Layer 5 of a small transformer language model trained on English Wikipedia (13 layers, counted from 0, width 128).
A neuron adds its activation times its output weights to the MLP's output. To switch it off is to set its activation to zero at one token and run the rest of the model.

Output weights of the MLP neurons that the questions are about. A number n stands for (n - 500) times 0.0005.
n55: 459 461 726 374 384 623 538 665 65 495 426 252 420 709 699 292 561 250 440 663 285 650 445 546 327 237 761 841 441 607 369 645 767 809 486 519 458 484 520 433 381 431 323 668 431 335 598 679 637 557 428 528 670 760 618 605 415 848 495 391 628 709 699 520 323 484 580 481 408 365 515 726 462 340 269 769 505 716 519 482 555 510 357 642 420 610 738 438 490 782 591 298 601 383 460 446 787 799 606 74 640 548 417 273 641 540 643 732 383 477 226 713 441 495 392 599 906 365 366 435 296 455 562 448 447 334 434 341
n105: 571 473 540 339 444 307 622 504 700 689 272 295 418 613 228 564 400 802 407 541 408 277 614 612 659 557 574 822 395 415 407 688 570 242 650 404 525 490 204 698 691 527 496 602 718 545 286 622 695 486 646 678 545 513 351 528 472 372 368 596 411 381 540 440 626 234 518 702 652 577 464 813 727 597 593 481 500 608 254 512 619 434 618 391 679 474 289 487 684 276 528 260 320 508 244 464 301 500 270 418 539 580 336 580 514 380 483 571 355 621 362 409 505 440 648 223 288 696 491 628 781 597 723 399 308 306 811 559
n152: 444 359 594 497 457 552 470 342 511 733 716 596 331 286 561 496 478 454 775 481 701 508 601 286 604 399 541 545 612 360 515 621 507 619 573 186 572 366 766 515 485 316 486 440 512 417 253 482 596 351 492 559 519 514 672 344 453 616 716 402 584 467 538 461 531 347 777 701 455 583 269 570 563 523 665 569 554 255 556 565 450 428 604 555 457 467 475 313 344 323 547 308 534 451 612 423 484 466 594 272 573 681 436 658 575 363 554 112 691 427 625 387 515 461 443 527 621 602 576 601 712 363 435 411 333 590 335 453
n156: 351 399 609 432 733 457 625 473 651 205 565 533 686 585 537 695 504 532 569 463 626 315 435 419 221 383 531 252 477 486 636 472 648 249 228 669 461 426 564 387 579 759 555 613 714 729 601 384 389 889 91 242 706 662 278 260 444 397 399 541 519 365 696 699 525 398 472 603 546 609 482 245 352 825 169 534 768 412 509 616 430 428 481 634 627 482 539 563 496 837 695 463 955 619 551 500 472 582 446 528 456 646 504 477 742 236 400 409 500 619 549 653 532 603 436 435 335 291 345 639 368 533 442 724 546 538 602 556
n198: 279 738 575 553 658 600 319 329 717 651 389 645 445 662 533 617 578 438 724 433 453 273 510 450 331 822 375 149 500 548 335 349 356 166 295 639 536 312 271 449 248 313 389 711 360 296 505 281 542 586 382 491 585 809 548 588 339 364 685 212 525 541 562 549 534 631 608 598 524 364 334 329 435 583 698 566 505 917 612 594 602 610 332 542 573 788 410 514 667 495 698 735 477 222 607 823 706 382 429 282 423 651 478 684 525 368 428 396 550 459 243 509 615 286 586 476 715 424 320 360 438 711 504 756 775 642 390 656
n222: 468 573 487 472 767 486 596 246 629 516 487 648 255 734 436 646 238 586 540 609 555 486 522 590 456 525 684 331 404 449 696 733 638 270 410 446 512 647 672 681 478 790 588 208 374 444 340 359 525 778 445 429 491 688 448 407 289 513 590 599 536 308 483 597 558 150 438 517 265 295 342 571 634 672 691 308 474 288 449 368 575 184 370 400 689 420 431 449 294 266 295 639 458 627 491 391 677 564 309 565 525 406 528 441 504 593 520 466 464 302 659 600 431 421 552 343 240 560 428 765 573 327 690 811 654 522 521 500
n239: 490 235 546 395 334 271 524 462 566 483 594 518 414 483 468 537 376 382 577 518 433 360 358 589 710 416 635 486 507 486 514 434 570 674 476 542 382 805 596 405 522 629 566 616 612 489 473 430 275 458 511 313 632 347 468 430 569 366 545 522 249 653 727 651 529 515 650 444 141 439 557 537 549 658 384 614 507 654 416 709 427 489 450 569 515 646 487 335 702 643 619 374 609 507 525 229 448 599 369 402 565 539 500 574 544 746 581 475 593 720 519 344 676 642 636 471 661 429 338 371 560 588 619 545 550 441 517 587
n283: 539 278 584 379 612 366 156 144 486 654 203 548 327 463 542 718 395 552 473 581 375 385 457 313 400 782 848 468 663 326 295 365 551 211 442 441 545 485 627 625 409 704 246 393 576 707 275 566 500 635 500 600 547 478 528 253 635 447 218 630 708 298 331 320 351 450 224 362 500 303 387 432 661 611 872 545 585 296 347 572 553 164 448 537 519 495 624 458 532 542 510 533 505 282 548 581 344 551 668 916 401 215 527 816 456 408 580 603 490 532 465 282 547 312 651 471 398 705 540 429 327 553 632 633 608 631 736 702
n318: 247 552 594 377 688 263 610 634 605 458 526 632 629 412 552 467 525 552 321 461 309 413 236 523 342 517 605 526 641 271 642 549 475 293 430 349 541 667 470 330 500 509 532 538 601 535 703 634 232 523 393 152 289 343 470 433 699 156 559 500 141 216 741 554 516 509 367 581 431 665 565 331 601 549 624 477 535 404 683 703 624 827 513 479 553 196 492 513 500 697 469 413 411 396 403 434 442 517 376 240 463 637 569 650 554 340 676 363 310 563 569 520 439 619 331 351 420 693 628 471 569 652 535 356 698 786 800 610
n331: 490 361 577 39 396 547 712 90 727 569 766 692 667 478 766 753 769 472 668 770 342 447 591 703 472 281 587 971 308 417 599 671 554 370 399 678 875 214 455 292 647 416 350 396 607 244 335 537 576 252 533 446 456 250 293 494 614 307 482 416 307 601 567 557 465 240 511 402 528 542 555 294 543 300 506 713 775 450 451 676 528 816 528 587 449 473 348 462 723 376 205 230 232 366 829 517 207 775 362 211 473 356 458 528 471 248 458 561 488 527 447 629 685 466 237 692 614 644 553 294 616 620 852 886 95 942 580 602
n424: 277 657 567 488 679 656 393 893 467 739 633 770 655 405 609 340 488 360 448 517 711 572 444 421 547 537 512 695 517 508 395 639 455 488 367 422 612 446 411 500 612 479 598 496 526 580 375 520 336 366 496 475 546 468 181 543 426 638 420 594 362 134 567 430 626 625 591 231 437 524 555 417 656 287 713 675 176 385 745 542 349 589 440 443 153 690 206 500 364 458 430 487 371 297 375 449 644 316 345 401 472 567 480 337 736 556 704 525 429 488 343 363 538 293 551 440 578 446 665 352 605 600 405 620 744 683 590 604
n511: 592 511 534 339 642 492 537 522 518 423 492 527 301 570 690 594 485 450 561 307 279 504 647 548 399 365 652 586 535 428 534 320 567 366 708 626 561 496 347 440 446 711 266 545 373 291 558 385 530 775 383 592 394 627 186 512 250 461 304 486 468 424 637 480 638 601 708 500 337 602 656 782 504 453 613 654 761 753 564 459 504 512 361 711 461 574 554 328 586 377 650 504 444 331 636 481 543 553 737 512 449 757 425 609 417 594 576 417 380 283 557 525 531 332 596 473 441 579 436 587 424 288 531 366 329 370 449 329

Each question names a token from some text and the token that comes next. It shows the activations a of the neurons there, in the order above. A number n stands for (n - 500) times 0.0068.

Then comes g, the gradient of the next token's log-probability with respect to the MLP's output, scaled to length 1. A neuron's effect is roughly proportional to its activation times (output weights . g). A number n stands for (n - 500) times 0.00073.

"4", then ":"
a: 500 500 500 500 500 502 615 500 500 500 500 500
g: 532 570 729 479 232 420 416 749 705 539 438 501 682 269 497 646 728 538 459 510 366 453 343 498 723 616 354 326 726 595 632 644 424 500 779 655 506 472 500 468 581 405 325 456 391 383 499 476 672 568 626 617 468 557 505 665 392 458 521 275 474 430 456 248 364 473 309 517 527 565 466 482 685 385 663 301 441 676 480 381 535 506 495 287 538 385 396 526 418 613 680 505 325 587 495 486 524 419 564 337 297 466 512 337 433 540 460 527 465 534 524 444 571 403 426 461 583 544 468 156 659 611 616 503 610 699 661 487
Which neuron, switched off, raises the next token's probability most? n239

"h", then "ol"
a: 500 503 500 500 500 500 814 500 500 500 500 500
g: 693 504 522 474 457 469 291 467 567 635 466 630 421 400 334 452 267 437 372 406 462 725 283 387 668 549 387 474 490 459 325 670 267 465 827 589 410 309 249 535 546 590 608 537 669 410 778 549 452 483 364 636 332 436 474 528 445 623 541 520 558 681 740 423 681 320 534 533 440 571 529 592 529 495 416 598 403 631 583 574 578 451 431 470 432 372 340 551 640 404 626 652 472 645 561 384 505 798 414 348 478 464 525 628 536 488 484 341 368 512 195 470 562 618 605 579 505 531 474 485 398 529 800 531 393 284 544 452
Which neuron, switched off, lowers the next token's probability most? n239

"p", then "re"
a: 940 500 669 500 500 500 591 500 500 500 500 500
g: 329 736 373 525 214 396 561 472 460 673 384 483 544 601 516 429 626 359 369 343 292 436 717 501 479 449 472 643 650 457 524 198 457 556 418 318 589 642 449 573 466 684 605 642 523 444 507 844 548 466 464 473 618 635 482 519 483 459 497 554 220 533 194 307 555 391 623 290 543 330 512 567 623 284 509 445 534 391 393 457 452 430 527 425 610 439 538 444 605 431 601 791 467 464 444 708 536 580 536 555 673 613 355 304 372 685 560 626 510 390 487 497 594 476 599 723 490 714 595 446 408 515 562 551 629 452 356 417
Which neuron, switched off, lowers the next token's probability most? n55

" an", then " Austral"
a: 500 500 824 659 500 671 500 500 500 500 521 500
g: 310 401 400 586 435 475 361 255 435 498 725 452 382 564 459 619 584 565 453 433 388 331 417 476 494 437 539 765 379 507 449 523 385 579 615 528 441 419 579 787 446 385 302 322 449 581 572 367 526 234 495 425 609 456 426 277 478 480 397 478 621 636 543 596 530 555 344 562 483 545 596 549 399 621 656 622 697 379 499 368 601 627 444 321 420 668 595 512 544 433 572 511 541 171 379 375 408 481 592 590 528 567 423 682 498 316 576 659 465 744 706 431 317 858 615 574 465 528 609 554 469 372 411 558 385 593 569 803
Which neuron, switched off, raises the next token's probability most? n222

"ar", then " "
a: 947 500 500 500 657 500 500 500 500 500 500 500
g: 354 372 594 298 342 403 279 578 455 462 516 546 543 407 611 543 457 670 213 591 426 424 665 491 561 435 473 541 774 552 529 612 778 429 640 470 439 495 608 649 607 682 424 620 413 458 562 541 480 644 451 320 520 407 482 600 594 549 342 395 558 364 453 397 506 481 516 606 375 819 376 493 392 428 579 618 619 382 783 463 387 426 564 399 358 378 502 704 444 545 268 420 527 590 441 444 542 482 640 409 440 494 283 181 504 397 412 837 572 725 462 676 684 378 550 382 483 518 466 529 642 484 686 513 387 432 430 459
Which neuron, switched off, lowers the next token's probability most? n55

" st", then "e"
a: 500 645 546 500 500 500 500 500 500 500 548 522
g: 557 645 415 322 587 528 293 632 703 387 508 343 366 457 583 257 344 387 670 595 389 594 493 381 526 587 455 475 464 405 604 588 742 377 592 528 610 629 408 495 621 519 444 274 576 599 403 677 438 757 686 518 619 475 360 430 475 544 570 458 482 240 443 348 421 510 574 490 596 600 459 261 597 581 512 519 343 331 192 431 561 590 742 734 526 660 453 487 519 487 511 647 421 493 803 599 442 317 342 491 504 177 400 592 326 553 522 543 395 563 370 415 588 541 539 617 367 518 723 615 578 601 511 520 472 411 462 461
Which neuron, switched off, lowers the next token's probability most? n105

" fl", then "as"
a: 500 500 555 500 500 500 500 500 500 702 708 500
g: 727 524 429 225 500 636 641 222 479 576 568 548 472 602 359 613 465 527 492 467 488 532 503 424 800 297 488 730 412 275 324 569 641 544 436 534 559 360 385 630 523 548 700 694 405 327 458 485 433 439 499 450 498 448 229 451 412 431 717 482 576 559 488 530 518 398 552 541 524 350 643 461 638 522 535 420 459 602 455 631 517 530 525 569 411 233 643 712 548 492 333 373 390 234 603 391 491 613 439 511 420 450 509 346 487 525 561 609 568 547 721 632 461 402 641 577 537 560 582 207 265 420 789 566 313 597 448 673
Which neuron, switched off, lowers the next token's probability most? n331

" the", then " T"
a: 500 500 703 500 500 662 500 500 500 500 500 500
g: 611 597 498 550 511 631 409 587 431 514 390 705 426 545 319 452 684 306 351 235 438 419 613 533 523 530 483 545 463 418 401 628 523 440 659 645 423 511 584 694 624 563 547 417 441 567 815 514 762 447 485 614 296 607 413 478 252 524 414 343 503 364 467 515 563 553 497 519 509 608 337 639 500 513 655 321 521 460 419 276 570 426 691 448 642 413 562 223 537 492 430 720 261 506 644 608 339 399 357 563 290 412 478 589 630 371 563 813 521 317 488 387 370 702 718 595 415 364 499 660 517 379 429 608 511 450 572 437
Which neuron, switched off, lowers the next token's probability most? n222

"le", then " that"
a: 500 500 500 500 500 500 500 500 500 609 500 500
g: 570 610 314 525 700 487 298 806 441 408 426 432 443 363 688 557 653 477 848 405 465 649 566 448 418 667 381 349 472 459 510 625 398 466 596 454 440 363 288 363 404 669 637 430 298 484 364 546 516 485 200 538 308 522 474 400 569 460 417 509 628 333 633 415 709 696 597 555 651 436 372 590 608 590 602 422 467 465 482 438 453 504 697 679 368 604 602 679 549 340 543 691 252 520 440 519 704 622 493 472 670 617 434 584 183 561 387 525 412 362 626 537 544 504 581 553 459 433 391 339 369 522 515 363 551 496 556 444
Which neuron, switched off, raises the next token's probability most? n331

"18", then " |\n"
a: 500 500 500 500 500 500 500 500 656 500 500 500
g: 751 725 624 522 501 680 662 455 346 614 455 380 804 681 521 388 341 462 553 464 432 411 524 340 493 487 530 439 565 752 640 529 518 771 523 591 409 391 214 544 517 524 376 493 216 596 480 423 629 443 632 489 538 539 535 351 403 452 482 454 404 463 567 429 455 803 567 469 366 421 322 430 593 642 600 638 647 438 481 734 642 359 389 571 447 645 543 446 444 454 478 574 461 520 488 411 394 349 587 469 337 603 426 634 285 484 516 597 409 387 545 299 818 583 592 389 432 512 482 604 402 356 399 490 552 301 586 231
Which neuron, switched off, raises the next token's probability most? n318

" and", then " then"
a: 500 520 566 543 500 500 539 500 500 500 500 580
g: 544 500 478 296 569 482 635 397 531 502 330 653 608 530 496 447 22 601 598 644 522 500 501 471 480 514 636 655 522 241 604 542 505 555 454 714 637 553 599 584 629 533 576 519 488 348 317 629 500 500 342 409 454 669 326 410 435 446 625 474 471 741 380 701 501 290 379 589 326 573 349 440 683 614 332 401 533 364 547 595 428 549 496 497 465 321 558 579 398 544 518 330 521 716 254 454 615 705 514 461 536 434 532 297 646 472 512 436 429 597 742 365 567 446 621 495 410 515 528 480 440 675 743 491 308 306 337 625
Which neuron, switched off, lowers the next token's probability most? n156

" for", then " wh"
a: 500 500 500 752 500 568 535 500 500 500 500 500
g: 633 319 706 580 739 461 482 693 521 447 237 574 607 447 434 605 455 555 431 516 446 457 439 591 575 617 479 450 532 590 592 462 525 435 610 397 418 569 519 711 755 327 568 420 455 411 213 355 446 421 613 458 519 627 482 601 533 530 629 446 456 529 584 309 268 367 678 504 440 611 120 489 699 245 541 236 632 362 358 466 397 641 549 426 551 557 442 427 529 505 522 698 505 621 354 393 546 677 355 637 719 554 654 524 557 336 406 531 353 534 631 654 479 335 571 445 447 493 306 579 547 463 754 487 418 328 444 555
Which neuron, switched off, lowers the next token's probability most? n222

"\"", then " |"
a: 500 579 500 500 500 500 525 500 500 500 500 972
g: 341 663 439 489 553 387 531 562 298 523 432 537 455 489 535 260 370 517 587 614 637 573 450 484 264 465 556 523 428 470 809 467 538 563 390 544 426 556 445 440 481 485 318 614 443 480 380 523 507 639 314 610 500 672 523 602 525 715 345 523 521 754 590 594 602 539 306 278 425 415 513 557 738 472 609 611 444 355 385 590 317 748 426 649 547 566 741 528 580 565 663 474 495 583 441 513 390 272 816 331 368 417 566 505 469 534 569 664 560 328 490 351 509 449 581 342 775 386 446 418 500 524 338 700 296 232 486 451
Which neuron, switched off, lowers the next token's probability most? n511

" form", then "ing"
a: 500 500 500 500 721 500 500 500 500 500 500 500
g: 585 510 536 608 634 600 532 743 405 639 494 540 373 457 394 414 380 643 457 532 115 138 305 395 346 713 520 341 605 546 474 462 611 413 505 455 357 576 542 515 427 531 823 664 456 507 353 645 593 536 527 425 608 644 516 524 451 352 571 487 460 389 323 625 386 591 802 450 470 408 546 460 327 482 593 320 572 641 445 532 390 598 410 453 470 506 534 422 330 447 405 625 618 522 650 403 785 378 597 547 574 794 502 362 724 420 686 522 330 501 454 404 470 454 440 443 580 314 535 488 611 622 459 454 324 428 572 577
Which neuron, switched off, lowers the next token's probability most? n198

"oss", then "ess"
a: 500 500 500 500 500 500 500 732 500 500 779 500
g: 585 611 450 423 372 594 508 427 546 453 395 475 359 402 679 858 581 417 604 584 527 505 590 586 311 554 560 535 581 359 597 647 421 403 320 335 723 535 619 320 469 518 349 503 528 719 464 576 396 495 665 507 624 503 561 467 508 659 229 577 438 331 329 601 462 304 457 309 651 534 492 670 600 662 422 378 490 569 578 456 298 301 244 719 510 416 653 625 386 637 643 430 559 339 257 432 546 485 578 454 582 562 337 736 605 526 373 493 616 493 577 397 290 353 342 505 594 430 436 489 506 738 575 531 554 329 639 476
Which neuron, switched off, lowers the next token's probability most? n283

"ak", then "ta"
a: 500 500 628 500 500 500 500 500 500 500 500 500
g: 203 637 437 511 437 581 537 629 413 516 681 480 659 623 487 638 556 421 495 581 455 379 618 569 555 591 400 542 342 463 585 534 450 537 305 607 708 500 725 481 406 590 567 430 419 492 432 615 468 372 445 544 434 533 569 413 455 401 417 374 463 351 393 326 554 598 333 731 464 468 660 696 771 443 600 429 601 263 371 340 614 743 557 652 687 192 487 239 530 490 601 231 433 392 648 419 547 455 604 663 372 421 615 462 361 544 622 504 701 315 510 589 631 419 354 466 493 373 507 463 658 254 366 436 671 512 576 526
Which neuron, switched off, lowers the next token's probability most? n152

" ", then "191"
a: 500 500 500 500 500 500 500 561 677 500 596 500
g: 318 502 455 305 666 397 638 605 558 605 647 466 592 444 596 242 585 590 604 463 431 557 469 682 500 411 407 566 632 307 408 532 500 346 281 612 494 729 540 562 353 333 654 585 417 491 376 448 284 476 441 722 570 374 492 542 514 593 594 545 374 601 222 609 452 453 356 688 386 326 432 614 535 422 790 479 260 471 418 615 541 620 437 523 714 494 362 639 361 498 615 464 504 525 458 326 506 387 578 378 549 623 596 641 513 644 299 519 337 605 636 379 519 528 652 572 377 475 494 539 536 471 730 449 308 222 586 722
Which neuron, switched off, lowers the next token's probability most? n318

"ised", then " by"
a: 500 500 500 500 500 752 500 500 500 500 500 500
g: 195 455 387 449 597 470 423 554 682 471 804 560 329 421 528 510 477 492 251 441 446 726 556 472 429 553 604 342 577 493 431 588 478 557 590 499 455 571 543 370 465 466 344 486 613 424 624 441 476 602 469 619 734 553 687 515 477 404 626 336 380 490 442 302 548 392 722 557 404 279 480 481 611 739 424 587 413 376 534 535 595 356 361 536 543 357 517 884 476 521 624 728 598 725 518 306 227 470 554 256 488 581 532 616 716 431 450 411 283 472 562 493 415 517 530 552 452 555 277 559 720 532 447 433 493 338 632 522
Which neuron, switched off, lowers the next token's probability most? n222

"'s", then " acc"
a: 500 500 601 642 500 740 500 500 500 500 500 500
g: 587 609 752 389 501 421 498 413 472 513 376 477 503 484 676 463 258 512 542 390 527 520 375 460 539 624 483 504 638 440 744 422 435 573 422 534 618 534 433 205 655 369 645 366 625 426 494 545 554 580 499 550 611 531 596 770 632 698 621 391 589 578 386 593 274 395 516 733 252 187 561 228 718 408 442 498 512 324 494 723 407 444 470 565 718 337 509 471 482 554 597 611 629 560 490 438 585 399 508 477 630 544 353 451 491 558 579 373 338 488 498 599 494 209 495 181 517 458 615 446 546 466 621 550 571 607 333 297
Which neuron, switched off, lowers the next token's probability most? n222

"ed", then " to"
a: 500 721 500 500 500 539 500 500 500 500 500 500
g: 449 400 383 503 315 410 600 556 467 645 359 549 552 628 523 616 551 553 560 351 545 388 355 445 415 495 737 505 554 398 595 552 384 260 517 140 383 608 429 594 495 537 528 713 520 682 437 629 765 549 741 353 306 538 520 581 443 531 528 353 471 494 314 504 501 589 406 574 523 380 583 533 655 575 480 406 762 527 474 431 491 661 809 443 457 478 457 528 448 447 214 463 271 510 482 519 259 467 429 428 752 624 766 567 221 455 550 355 357 588 505 577 419 553 432 682 388 481 380 518 551 449 623 728 443 553 590 435
Which neuron, switched off, lowers the next token's probability most? n105